Layer 3 of a small transformer language model trained on English Wikipedia (10 layers, counted from 0, width 128). Numbers have three digits each and are written without spaces.
A neuron's activation on a vector x is SiLU(gate . x) times (in . x), where the dot is the dot product.

Input weights of the MLP neurons that the questions are about. A number n stands for (n - 500) times 0.00076.
n1 gate: 676819534550222311383654590683231591519372687559496677409346492496469319426447439563577467525473443436343577699481365431611542562519549500342629523388407603542400508256218538720477493332568473416342457645484589481642527362443564243488222546448563421445383466427721541541310353668651519172563541342466431488493438489613711374440508556504579365455402727563530588459508379426636420780362
n43 gate: 578490436362422612426442437580653530417533573601621721605405443228384470469527337526483641494554338561507534470653396595595555600412406570503392480438136640453450433332333534444470464452476310541336221541669461507544463571456358430634554476662503353614443470456479527364566545363217669509546605556307428507458743533473418484544839564584510500560339464398443476503493673610588629643675
n54 gate: 444783326773528393512633320447414536570547319592508437248450464699789449402723388461338415350444556470387557732622713780584443528492227736482591580508676480667543544457324512569421462520456480464500689512516256552589552548615480391739657541563398350473313417476236766402607651343405617422450527149340339307615347520378388395437421370579591394405610584496402372605472750407500536535259
n58 gate: 504461693558401547475611445533510493590570257476325420680439728464351591338525489527396330639468644633468593599601402553316482396401546573406419571421355400535445419476366546671636347610387429465262563408338445585561436418591746659332421572396760458402395359461637410427396487639468438637219544507730425496418521635385504483423567545735469253524621609345591457479489623513791726548517
n63 gate: 479573286230410417472623698429350652514572586617442572563466572705461345433469712547528440516584569641451563571418514490577500436455566435452479577525612318455412652557653638641689380573371629573538549217528510476567619486635389531627669631670592521447407469563472531387562375299521602381237322490333269395406398537552538331586497277548614586383387507443743584486556658458604326241383
n75 gate: 333573592470427575323560471452435635280347425557448471702385451759417438473404480554722356425457451488743306526555382311543456487719552425378533533490500353325416655474474418580294506593517560408814544543574555517540543560368342723628432399500656529475444437447605270490441528548487503641513609522421450467417547597359423455730451402513513546592440455654578354361381407361724500364421
n76 gate: 542532601493327619633410422493425563366396462633424607478454700311603373520391522469428407299568532437548552574563389468615497653519560428409363387468631410497472354376523484459393629474430622545519579548314429436652484156424452459175374627550553633463618529676493444597491615497465534716550633589542654616408581678472461562541386396513620242472573475480396584406526228548595436447448
n77 gate: 510745388399589465429572383371363304557369497306406679473454689493493564632721575609573197426455490628569586424631385684517586607435541547701507644441397507602737449546515263426473572332507500456486510586521473654479527503456456350355666739503530345467259347243674707406457484441561493588467507467364394517553635393470359527537331315656321362544507438385530569606531553446514442587438
n80 gate: 366555700420637497568497545507596490618580519393642709650516494503484374231454523472377531479484461540562493547474355461471421447415623484530419516441411513422325464497448672475658334392477412607336586493420627359612579579477425414550412454516589532550471594611742580436465648303532484325550677198660674523641536382487618494390416641529626291542739703527407575325578695467364513609600
n83 gate: 303781715388294596456493335528675520644785649483466432383589578430369408427534490723608424571659722461517542477362693490507392360335269608566486396336376638493433490603494599592490583424682448521534516424678523634510597524609377507591654451742426483540657428524395473487506539447664366513483437374486344528510319332364538597653313310657459439469428431450280642500445593439449411470622
n86 gate: 500556479586549460668496296366157528662549364486402465408435489518543465486479585585547527341500602566436704432587762585365582522592567479386514536650376553380462707431497560646413466553532411532458376553860500745414560468532416628668622633555400444656574201525439455503503757510563355520387466442617607325626546293280472572433199469514465514402429493529441567665595561352774638621388
n110 gate: 316545430507478517465458478579232541456415367472538576465559420418758589549365693637445488416590468588558526547525567779465536608246767582326484513458578461510503548572576663544326392513385458542344351500448519410487345477494513663617596520513761567463366340497490572468606455522656672640425463698564442484441659553316448409592376624407414446430625543368380623409590503407573323402448
n132 gate: 395423520586423642290507352593401453700553401422586444490426540544415553616453433682691523711618443491520388620635397292524704544594597685466487371367421436379477510474503400491354364463453517463377449520586327571602541311416564516282613510401381417603787510375657418411512437445376556615425445733483497615277548474470500507440397261480277235440382468494411780500363331509473530513455
n139 gate: 533589644550355612536457584399578405468607176382386367427554536604424732349516863497570535407434356485437610385549601493692587624503487614640484460473445334681439503446578366543520468367404454487317631579426551636617626391448513416547540440713674454405497179351483503600426553586392403405318356395368487354411720413546367458546448467418428555480443563545328580510444573616421480397560
n165 gate: 472591614368517460535345435522483434442414207372424497661433392265584704589388510432436665543620507487401450547565697612409425607486410590400566394695373444340592618585534695512476497496462633594521543644525286521451356447643510414525683575709335604319472295542375466414559543631549483481707635463353648458385638384137335640601677483479729559628677419522486658299490368383573483493460
n166 gate: 460576599514287418493550513493467569494447536580635592480577480564560414442473557387280580456333331409356460342536388533670297422587480464546354668625493430636435378174626510503556490440626303656431201607402458543641497420583510451655484331451379589650546543460578448572444651263321552321497506372606657591692604484553724361497437615454609621457576519527261624500390349466546420425455
n173 gate: 236250412480469404511457553694701404459367413548607489659329370751341424500203423478512511239644396355438555448716366349426496429465247675649488508469364407438394481560555354447489663601585465442378529570626429395367659686350473360574482469288545477407469538519457613561455515493431432489657687187488422465292504402317352767496339576565798641412610623429367500391674694381277566583234
n178 gate: 394658566529542525531571566493213483503434375405458570627456587658489437421718546575525361235475381497557696531528312461645407643486535385442307301443397262753624619486472633445643412291546330370315577500694503514525521217602468472607427521655393528382626504284647407618355600412304452520503500605472241294558500500712564493542329465588640385427527266458382535352412544556546525628510
n207 gate: 561525613700632430581500500533430525434486539534637313529390560453586398318578493479417335319539603470396500669664697364407402609586323282628507608233622597493552550320591472472725318525489632472419385479562174389453439554376347476580490409469469630432369450589700681472589648270638476701238579593233468529565424469697407458468518570617715247486585384559391618549440517487628397374483
n229 gate: 601753297257590800737349559424599829598566430460404566429561304470459238527556493330587439514549704612447606558364467549579508587500522526308567470436230417526442552891569500532426403429403391444530496410622417414474275406689400569697451557606595614360511270646435522551330317425652387355608504640410436489442530536382436678448578448437452360441592586520776425380381579507578541504246
n273 gate: 211449380596645572419405494680343497606399533445539509312523377402454524232446461579472401494303623565567583585426563521406310571588539595511551448454527549446568662518609653411640384430479418304554563576546418552549394354572539394472412564485527428306524377482565308639524354465479355360362450395570600460646552423491470397692686536656572554530419485597446497556455634551608394450569
n275 gate: 274587579227667429457449401333347683511382454493604471424211464456580238603504554398294437565467381476318482486635489576250427522402389443563432423529585595543387406359474637503521441351659485265611521518349665547566718718608468542496568581610649428687316597489474525575348541416421401523374465486478547277594339369625434521428579643460529468410590427467361904496442521180464344489323
n278 gate: 515471518579578538537683420367540650720474678311544741404350346586355430696533441293530414507630610378727246589518394411400800650596247307588632519541207530544291360453314346634569365656352693437628395374643468537791582441544515576642507402565399562550570456504549460264474552443390453476507579471374433276578586471438556460511559551434738587485585436564595481471544407277676463533309
n289 gate: 688416497478391693463591650500328540704472454440398537506476571586516361433332525370484470535707413359582497548525497503500680627403382509546488418674366462565265376470508388312423494569431453537417565475427518497428487456568466436601497510463463651428348776397478488497436391323553476384440518470372600327479702360623732515537385235574506469509598530517359503463435428509599232307533
n291 gate: 547500430555550503546615575411388294536361434419659447580419414565325358353537403406347452519513667450433527370477513339497374466372556540660623473324356621540569507221400540341609413530600453650291370356623546550341611685570530297554347592507421444699557503409561749543369453420370412630416413655550557365487338415563392288600517305620510523563490526552441540507410455581237694336519
n1 in: 579668418576552473630379544492632519390629404399515300455569656199406648553601481395447533521553489461421564301614644758526439546387444537531388526356529191657628411613975627481422532553522402593541532489576485526496673553664485581511710500460408726536370440489374603522640511597593489659728616634429579659745716419241447485571340470533504463700614457326548391701541276556403380449597
n43 in: 497527595566579546225655369567574480470645527602493368538513547670431324333712411781549530455517439600555400275624223346610382455462253460494483607306557552333644517341449524417510329500503562763480561730500689442673634706571486490365372347467423557480612602490545493359451532546582340408560616536691356466536351597517558427571571466473442365584555602319365582433452559700585596430529
n54 in: 420321582434547411397493394618408486339681592680582695525386479423594696401777489577529344480576471581656518608447283223615358376529628472573450351343588645464465411297351629472397330714680406654457582319540441504584569410382393521591197423380623443579454332381746496419532531490375409433483580431694402518597285623518410440493668486532603628432541510244511413346489521370282511475683
n58 in: 599493517328608462419640699517527735375430690542333437300370490421476416297510530507362503525531554478432394326493550476666503510507534320612648561617464595456394460484467561412376438510412588588627423510617559415459582806140520454503443510404583406383372591402603642463545522581392180325690421301490725394568497619657476602463601553668389647620419497407390439625635451415574497434364
n63 in: 479589599539441464521580446645554476722320459493589333638454421248337650735497545527346576516538521506223406587520623521393441315510582361373490576301578420655396592497530394598497540611345493331473500410461507535406451379370363426465722598594476401454538449652581480713316568447449487548410463776328413570351399601524750369575425452408619602517513536295439604765479463561438283250582
n75 in: 588506457446541516515579396490316757530605528368540525544674590573422716513350472443452572608582484430403449591552263544450547472366447555523432475626439513391332509346497385301605356318435459516620512372513588491522497494534519707702538548720631540548500646619519506619372571674547540538518428521756434475590525512595629430522587491314565319562726320526356516664475440390537606399437
n76 in: 500443357399473581336439574485423378620470426535313399503543503476621554714596494637430375525639305641455591459594482530663509335599565518464497624634756334512532587515770593409515575606473416530444511400463582503500669572467721547430593656562618426376282509536304612465538545526557614467564529691389591561488406465509500488655595426512554444491720462604544591459587541517416623426486
n77 in: 439411371302347569061461481552462393584528519408434525497454585445359670643653376599474531470580522503554490540503538554608481519666468556465541545542584388345410563478385396544412482394580427411680362455513466359391465519396500606600503264547537431479462364510815419581605437292484475376525374715366468436534400382494567519547509538576695519513448234427381638531532537459405223534485
n80 in: 421409425445453448487503583422683556638519627500416646465549469455608413539588569369503485533595356393712551570466447550333500308472456388549569443257512728324361509598514607372544397630629399531531396491574203472529452446397572531503447554540608653509563500500741494500275557358472362687598476609503399560394481562537519561350735696453494357565578603483516373217522494617522607577524
n83 in: 507392594579578444379299540406573487414300217585433487307653580452415600507571317327472445583449362529578760461444533527612541630405500370391389446579755360399586698533452527427584542541250643473517362524483444612425616408463547645599557400335480567519476513442483474636485484516554332538408513402517524691389650454490548602188530366413527517363287597315510571365763246575399500411406
n86 in: 788392472503325497443391603402463396488293350552591594557430412345631654484586497540603469554657494440426545537516456315828697397443349343368509465381512602297503389389388633401393436628446656544421584570487593388436602522516668540629601545528671437454538516682364382381415533628373575609485377577449558449387597519500430321560443418478434650469461457477541621534519279663630490541396
n110 in: 526490487513292440442572681557468648684558468578461516536547658279598494708474503626480588540314536561396530616328571552503684477373500804357516647500392533481487590374540471604292512396445611455539469353348437575415376546616481548454667365738570410609616413376497776538500604363426690446399462347425474464553533630394536620532403349474436439478596506399289673506413550431652490557301
n132 in: 251671714358573516582343413513450604543412444451409597513586443536644566604465297663529457676487525431484342337600475579576300329494676550561342513587422273516475693660609509599478476462430691475623509695432497551497561123595396531490601561559453538463494402475506491491659608555585509579435454503551500558433478553475401475604632745491601378412458317393544573497440497651658598403521
n139 in: 500312552470285758307323583630427503712506308550539481643600684378346548467627601421404575506458513427461566705529388454412701592458664353473539582424500552435487490446494238416596409294481507331439472533265491761467536373529500360381400599656226465453623561630407430637625546516571500422604598544620363441478345462555562494590526616329468574500497509464510575414361415524390542561621
n165 in: 429487690312571462520507184524596656549490424500566507362477367661585610373540403549695383393432554434405544542569596567524503323456254685537333815500641297309320413588488557451573610459594689456550309379544412476385422537500500457503484558408418719564333560574408280579413424539447474382412467422567649690458503566610554513543540580624347434563494636436520733638711477572634530533699
n166 in: 560595539369510466298337664500448735391477510624571721414544301343467637523454770532383405519639549491388500599477494447540563530652402432675265474613423503654487536506570562463494370579461431470367537497651407652493665226539330323557442527529361487695428372365617558726614267639431474424443560424470467493468490362412560417458409390337448646624403348485490394510310459372477599468409
n173 in: 604752479587436540539457500478531535549591511545532514457257440460375556565777664607565380680453422674547327435430468511611583493500532325310518360403503561426479528348346532678598503514500232464651604739232700389583382557514514462356453504695458377660475567450562239420681403592603660609383497658564446658541396538528468362546468402373468500563493493620518235660670363665521361308766
n178 in: 697358477439550705526550565344464516742516624522556647420286608386490392328414619602688647422463358453433353555461523450434480567357375549546615407510393370559506500461293546506366605537483424464176516570483603291259447563612523445527550624464516480402595444623503490598538572516362603414369372430298430410474467688660287407451526490467520477497405341660526403526811522626342474675554
n207 in: 555514362469520703672658667490500540295782557448594517493454419483271419424592517507607480376452669666572655428437396486411431617428416299684483421466460428527560500582467723356356467548395350293510580565420523544524254377753436510386544559443420329562233608718455370663497410516456400456520530487554449308602631666403623398480567597574369544772659379441497497420564513475453629580682
n229 in: 626683534372439591517486567232410530341677306680658523323395534604657648431381452388386641481275453583544521355397292351684707417432480403397399401349639462703437436451557497488674337712581500625456439343165362323603404466419490460541563452490433544552557490558649537547503516298328580333365507356442411510520497653409534411513352517507621497550503673612353514447493493468409663453471
n273 in: 543431419478342559431628313450515464553458288477434449512430479623448437543427524652645330543454497483454528418500617618533340491570464228506605573463598555536604470721572506492506433503503731606578471314324591509552655619587639524552526565586423671358575416515435435548362500465458494250523485494576503323547331710548521435563389392452380593389451491544288594267536450599581527622358
n275 in: 540587566330396400629487471524457881676678523487685480406606381286601576691396604642548697541752537346503375707490398470423239252487450576312467436544288450590451513425574487558460474635584547570603570463452672564571581547523600314598622666363536454378530517510405402526461434442603539407519445323637450686668510549513554467517347701470583599493529603671451628490517564379470396467503
n278 in: 441561531765332581619365688504540547593267587533439510435540500413579294563620603503583408484748371359503531656359615613418451295397558567447544507607620369367664296550593643329527707352674387261510658558584563658348442342578520554639647444380574453402517687586552513618479461395429483373523606632445541642480472533436524410446459480391676308456572487600244579577428602443656442477271
n289 in: 526532560461529536314522534304556532435415569460453434353518535820513547383506452337561503646455452599564384466559657430207552510612503685570541481600590529541488506447601415456469619660643506370459494637568345599513378385234538385397536639559572528509449605589322363522605443344541379594478645586490519635509410615412529534844462368532418625484555580683465654571382221485494545603476
n291 in: 426506598487463291466419551491322555488267340456573397405373442312373454412448512342634346506661417644494385342500533463220503547518454403477396531419356345531431414488541592516713544444568565494585526420553622549571441639390524440494460456509557482353393362420422470246272384592338392554399387435549540593429562482503407455476634606659424548661433722595482481524439556414546503346373

Each question shows a token from some text and the vector x that enters the MLP there. A number n stands for (n - 500) times 0.011.

" |": 463573482431428515485573518461516315547569429504455549441504465507558585541513580408522592506496498450639562524463453433505597611524523455452556525498364433571527418604926428353467577533502561579500627447532610448508565580561558527565590490457493575445550484595411412549652470622489528641546534526398470511562480583572573532572491515469503677482427429422569513595501424601379469536554
Which neuron fires most, and how strongly? n139, at about 0.68

" Sp": 545490399434536646400484555429588567491421565544368413645538518472532544603554351570431512623477509601520495477326483501515527395449426522475523379374334459541539444498528443354443280540489410526376434418433445537529486603602590613507523561510374530585512570594601392488597349499505473447429381532419592469561365617567610421454410553650358542508224396565528494564449561623462584495421
Which neuron fires most, and how strongly? n229, at about 1.2

"os": 470643491484368525451432455504582473490503451572576449601400619455370456506589433486404558632432554491504466596312491613521531354546439465503478621546523539474498432554399544470475496403623534535542308415567438499505302635380612571554488496511483409560697544662498495372512360677541651315617599682456426443492568535494511611628593576573571546480409630486515651432530373572350433501533
Which neuron fires most, and how strongly? n165, at about 0.7

" release": 638532637588596508533545506593493528476532556647329568527539530454611460424454501469485618514330563627525454309499556614556424525554454444534555536503491521696576383470496449518364383514358491506479518675437591576457572586559490565525254499523672434429461474561514399431625338551427581445531635552702740460644442553384457407432462450411541531386557571460524487533451542484551519620506
Which of these neurons fires most? n58

"ice": 518417387473409419613434504418448515357409726574443600506422444591638546456417570511510425544714581584500533389585644490616422404600427392590530504439467539539477511259575448477360517548554505441474486580437419543349575431496374435645456453370366492515393564783646477521601450551487487517587549536563427424634459558577384404463415534424478554561611556547552609443476413537441647585573
Which neuron fires most, and how strongly? n207, at about 2.2

"A": 445527533511331567456397611491476413604657489479501608513619510499533438468578409292398596474503594523594547539396513591639576325497414391304599596534508541379504585330479513463465441723501547494532399426606483564528336574462431538516533514499416552539506499605427477454438380614486524470539524512574506539527605619529487364559626611489673541421254410443635498467550443498427408617401
Which of these neurons fires most? n229

"ak": 455464500484503534488346369652527360451537405529533449419409398491411454465390391499339564555483428498540549587430422342459618484512498540461535477640508387335384510595426447328398422485590433685634536532524444429481411402342612564508506469538304457509552684472557526408487360516623552454479725586683465527470508591512436361581487505478403449526500460477623407342524408542432444420481
Which two neurons fire most, strongest first? n75, n173

"5": 504561485557652268517525542479431461379442548598507488434523364520460589617404511579558435444571505525578521579506367468515411370505478483556521607273535527536548527577576441243533642487422475524467690508361636446466428533413430539162433362419423394622476460532419546512571387480398574553511587442447546650470459511472369476503423436490337516471552579488495453477493540557452358455479
Which of these neurons fires most? n173

".\"": 503488472447525454352471556480452455492569531596534554487414557397491512444488423444539585615455383583549522662551395375431362499405468348495477564515411572451450546388765453306511543529456530565464466432472635685527614471433558498584405628402616459539525590384544597419494310587578373710515540567503575515610433634575561489512491430520425470417498403580493660476366450513526360574375
The three highest activations, in order: n275, n289, n291

"e": 462493632621521419447568410325452422399546547506550570559572449572619522500465475479535505570529394621566528503526509503597534553532626402567534487522690552525573425347566464361397450488695268301454528516536553506558483386554413596491401604493426672425453565371500502464580497545358647541498566382460571366331458505536462422481484287389351468500598587529565629503688323540594460434548
Which of these neurons fires most? n289

"2": 471543403457602423505513528493423557468524463493433430502598480386474481603428482527435485419464452524411521588434418525656495457414402471413484508326446629517678383298669409244532452332598579488568592456334537500560446399490428520406433410400348453517344490434683542445613451664468603456459466514444549508467579510578537492540370465436586522426449487415619570503502514548381407500427
The three highest activations, in order: n1, n77, n166

"ee": 362465459560481456469474497414499487591581436643483497456677433444420455468440355421440629604503495374609578585422409439591463365531582469590343451397598285416372437321509530384524549493632576564495432442533580549416449475535547455604469453542279417452445494538540541518498495450482469514674523462657391540328522466484566567570526506397686668518518465610532418288478330567493444519537
Which two neurons fire most, strongest first? n166, n80

"1": 472433503381564489405659553511398605439563482578499586397503493572580424662559550576421437454591372462502614568383438430576452475452501536527566558346467454541499484374608546398496478426534449534500656489423562415580428540489540481470480420323443291385371474418491423466487541665557421524566503354505382556518504676532490381537524412430495483556678648469685321506542457734270434404526
Which neuron fires most, and how strongly? n54, at about 1.5

"urs": 487427612616532726403598516381631345555419560588634667408595398551489478436537538481546364577484399602597457597447471548544586386575481491532558530625541492532644455320384413475451580485509398295641687629507537484472433520469327580492501440410498536423520527434465324352518412584484477568462518669428494424444560540657463344557518525464428396476501308509586684493439436456522413451461
Which neuron fires most, and how strongly? n278, at about 2.7

" ": 450633470515532530584526488509580555352427612555548533501434588513475502474569461494544548561496531471506493506525464562375572489549468540434461481393542524640498479542699490458477343387541589508484419447509532368428441481497531426437400363507413441466399522417477465442785409651511592498407437404478451481503526516513581501570441519587581420417268463373586525573543425509521601532412
Which two neurons fire most, strongest first? n1, n80

"\n": 425462472496540488469526478548452361632563546547611570514377546496654371608483590494541563600380561529465482461504446406382475518530477516309633537524460516536528456322615324410592669480391489527524627503464660448480477556430459523535398436438531296560562498535519314476618544438345517713676545422543478375518483538542540595469465430562481499446379300536510467506443469577488407545451
Which of these neurons fires most? n165

"it": 600479297553600401605539451520429421473471484265455334643503545549514556499482449434477551505593477623523442502420468517487326620548455501542525427501484447465473125545462480459598474566559427644493341567655532490502514551527492512536460223541453458512572420544583500474634435509528500514470522574523449415403406561557527314604516617498597552407520638486363622457548418658342512493524
Which of these neurons fires most? n291

" a": 547444523591372355580414441472482519437706527561522495416613482546495477401597526404459536518527508635468533551589425547552470476391516475398531446517495532507501544540475425236484639644526455604494360447405480382495495539487511547613654545603476604585518505463442341386690567546469558540517494465425443498425534581461616298535569530265485447443415488545558337580544475512448590555430
Which of these neurons fires most? n77

"3": 456615495507498432602508527491516388461471443529393576482574453548518449548590587508501465490538638554499561501509375550514507605448427329426487474306450574483508487422652297057592586404455470486529654548351555535499541513547394428387527468534421401472495438438560416550532485626496547532448424463392547476461466594616474521514373453440415549453440548458562466470551471547453377489464
Which of these neurons fires most? n139

"ions": 497526552560525442406455602545381402376423356633494673372602349624582449456539488510619654496473435575640578386455450609569448540471401345480587581650611579497544465418506510480410592453351546365606510613467492441512549446351399631503331500381583422469574417642561430600482534561504604527582482532745520325670529408397418458459306515386475528642549588437445564387497459485483598466526
Which neuron fires most, and how strongly? n86, at about 1.1

" up": 572605483476489412474607519593546546565498645557537436584569412559544404541561598376550410505550503559528626537487560405559413602620503563536575453620484451493486506385412384321368295538520549631471419407412488508631564486604650583424502656607485462477482487568490486319540373704548528449539518621334606572543415794507489432632543559493640365531548382619508439526386546614416485576452
Which two neurons fire most, strongest first? n76, n83

" That": 424360545476470736455467531528601464557587680432540504663643506449513433601568528473411393562500474580444517456468377760448294345423574443494496492447450561377551550563593485357564246448493529623343469553534557624499483599508417501526462355417557538509517446511493444450643518542467463627525485521727604622536400629485514512516493532521407551472497483592537610546484378594455401533545
Which of these neurons fires most? n80

"on": 540448449501500548502472395355400444389551666379699508395566536482551581521513459460455524416451489557550480602506407478464443376489579511592488670493465596431435444548430514277384499473418569542487555494605517325425523424588353497364397593432351530571456571484512414353412557524508587512672609508744529605514518297538560480527698567540489445527527402547717401405610609447551519511442
Which of these neurons fires most? n80

"s": 540607593541483509546550474359635321417424512530492503574516505543459583565525644513414457510439403558598467497443567469503500520516433330397499629500564439542467397412535311244435467582492488500595612551475517475568453389546429623455337519485442627467577392468538352542537441639422624636433599451482633482345560356522369456434389448445446395343587451577520673528472363521483351420432
Which of these neurons fires most? n289

"E": 398412559572555429456508509530439412471467551515535662588411538485565577534315528479495632616538531482646496513394441586583606380371556462434544420499571570396557295502560564183497380553428663435406332471402640551516408457519461475543474486572411572484416600691512456616506356426588536557441629508546419467479492573574408487557575456379536657459490424495508556391517528516575491475478
Which neuron fires most, and how strongly? n1, at about 0.4

" inc": 533606488491518656350587481499533485611463531575565579432377538465396635484597530564535596528341548616438538496427480479647503571582491428503498704578456683541640387388505417333502613413445673549600438431419510607505528320541251629558556497549527503573463509545516425478564418507555422517433532651332417548665498374570633426514534299531386453543360556526453589607527523534382527596555
Which of these neurons fires most? n77

".": 518506593494519558501507458465495428540425475571502575505333478475601462547493450475529511663460500544569520549526466518457405563438492454411514507489384571534519492527698461079530525489506527534426504489508591536542611538475415502512594485546520466517516490428509529448623467540483450802468530479487482444542463508574549556527533425504508419478300489584465501503501495461439453471457
Which of these neurons fires most? n291

"ur": 385471543565490590554550449493659426682630587557555508607476413579419544657531636478443562629510534384424480517417562412501540393479429591584488460495480450489376421482381499473514402486563588612639368654638509333580427639529527496577575349429402559497549704575377354379540378399586535467507472480516340339602482466494479361634591543533506481585554599619595561470654511617460447432399
Which neuron fires most, and how strongly? n173, at about 0.83

"č": 543465444525499586470511572514555364444597565531495433460406467551454559454636263511504459561438575441515692644467555287583566426563565655447521426543708472452471424530397628499518529512539478590548422629357504326517555471488382692510418490464450413554604652469591667490512450598473690479563560564516603403422473462609593557384651445544363436589414596501426491412553523510373568248555
Which of these neurons fires most? n275

"9": 528537451531580407401569544567416467388428527627496560457272454572543631551516536626482431464476579497488560514434450408581497379476464612553469596335456540549483509571547597249509602624389417558389565497561661467486426527328402583288550367438466267552471547568424481463539360411423550495557529457437606544539398619603442474458529456439440500437677581503516380517463437615320477426586
Which of these neurons fires most? n173

" over": 501442414476551419475560300544492459384450626434379438550559516528466511567531520514514634444751450605572558458565609523557484699525508518427546490525593576479423460345559395252393389528427541566547519407497479690511610427437424446430533480615488491544559380497396580370557571677582597545583631495413514623566460763432528552557577484503631351442532406630457556459559506576439466453498
Which neuron fires most, and how strongly? n76, at about 3.6

"er": 438431543530544522502199519529481488602521502527546610506419448493482466440471519484480500549571469477513402445440451515557560545370477396552544599619635316535447497555460565294289500416535445535476548535660618397390398449389525577448470479547480372381531485545561546498445573534653417536593558538550378669412446487436571430493562443223487560605474532576585396358594569547522643514631
Which neuron fires most, and how strongly? n80, at about 0.64

" March": 591484467489614416471497534423526459457583557574391464487451453458492495627618352498396435334564483547550376522533451544456374511558381458406473510426475492590572462490570377271590629324465539489542620491405574394524472506541421497312569387386454351456470573371571372454663442600551534621585567596534618594423469485488412616472536484416507594419340439584513557428579480488412403497427
Which of these neurons fires most? n77

" of": 615485588358469513549520471566564484480530414493593570541527509610419513473324523664492597534467565542474410350483562678454425554484507423408426540504456428477525493513854556339472385542481644520624443475487533425524501484553349503489627440594556479441526384589465439355575405573503541639497572534512525584594515454500476490525524379470468479651620481556552489380674355567632438448527
Which of these neurons fires most? n165

"'": 463543413466338495595368357561476482482417525405519468451546493632361394454495462574441472554477464590533549441481501476510508366351613429407531624586656558491461418620573355198445598460592662583494549587484563657518450371550397506484359533527498529568313488548442345471517488532624559499507461497483541462626424472577493616624649552443345498516534599604571404479471570632519391485406
Which two neurons fire most, strongest first? n273, n178

"in": 505465428689616475475657428589431407561552505530624551488528586490597492407551570364482556476557526443514533597444446457459484455626460632595556526497575477523463513514324443500615520514630485506534474538507482197520498444533389521467421305366411334523499538513503652444531618535590620466623640511665472447464453480399603427645542458570737548520415552536563536291536354608465579496671
Which of these neurons fires most? n54

" but": 321395481476704383506387386442468389608405592594567433478509484473468454564616532364476572537519435640444391346474488628427435409500593405463470561273580512495501405471602468237639392558522477617456571461548563665496654562389507441568524508547446526573562414445562519517546545570585444659606633626523482463444452554547424471522683442537554462488499464604436521629506553539442462425545
Which of these neurons fires most? n291

"x": 429493372583572492498440576538419500468439464491417581533426435427683472528502587450611565568597588490478376598442690509551323462541537379548389381597485607495508422594436327388486529520481417474516497382581507397451375345555439582536527357496539436458544562303557578502443422504578606396592420675539427464390414666533474473495501576466532493494382686515527688370324438562371756551638
Which of these neurons fires most? n132

" on": 606555537578491532669506243446583413490582663605534492486567463542497568524462303538453569470457443544590341361509492534533399547591456552335482493564610491514314442445576395450386317583425441513542511635466554451506537498539383531517429367575482544549448509505482666425606461608501655587548505721623558600408525506378722350495519561461317456449595435527505555533574487595512433468551
Which of these neurons fires most? n43

"ney": 593240394455529403505475450543361512523561508489312576400499643634569473354359499511410654529521397429506309558519397473602456394491485483569423524599680546336468253527629431341585451498429557522517476464547580544483550446562441512543373565407445471479562604568654594583442440557568530393580451474649522481402368461514593450518517569526544563465555360526400548372501559585420514604580
Which of these neurons fires most? n80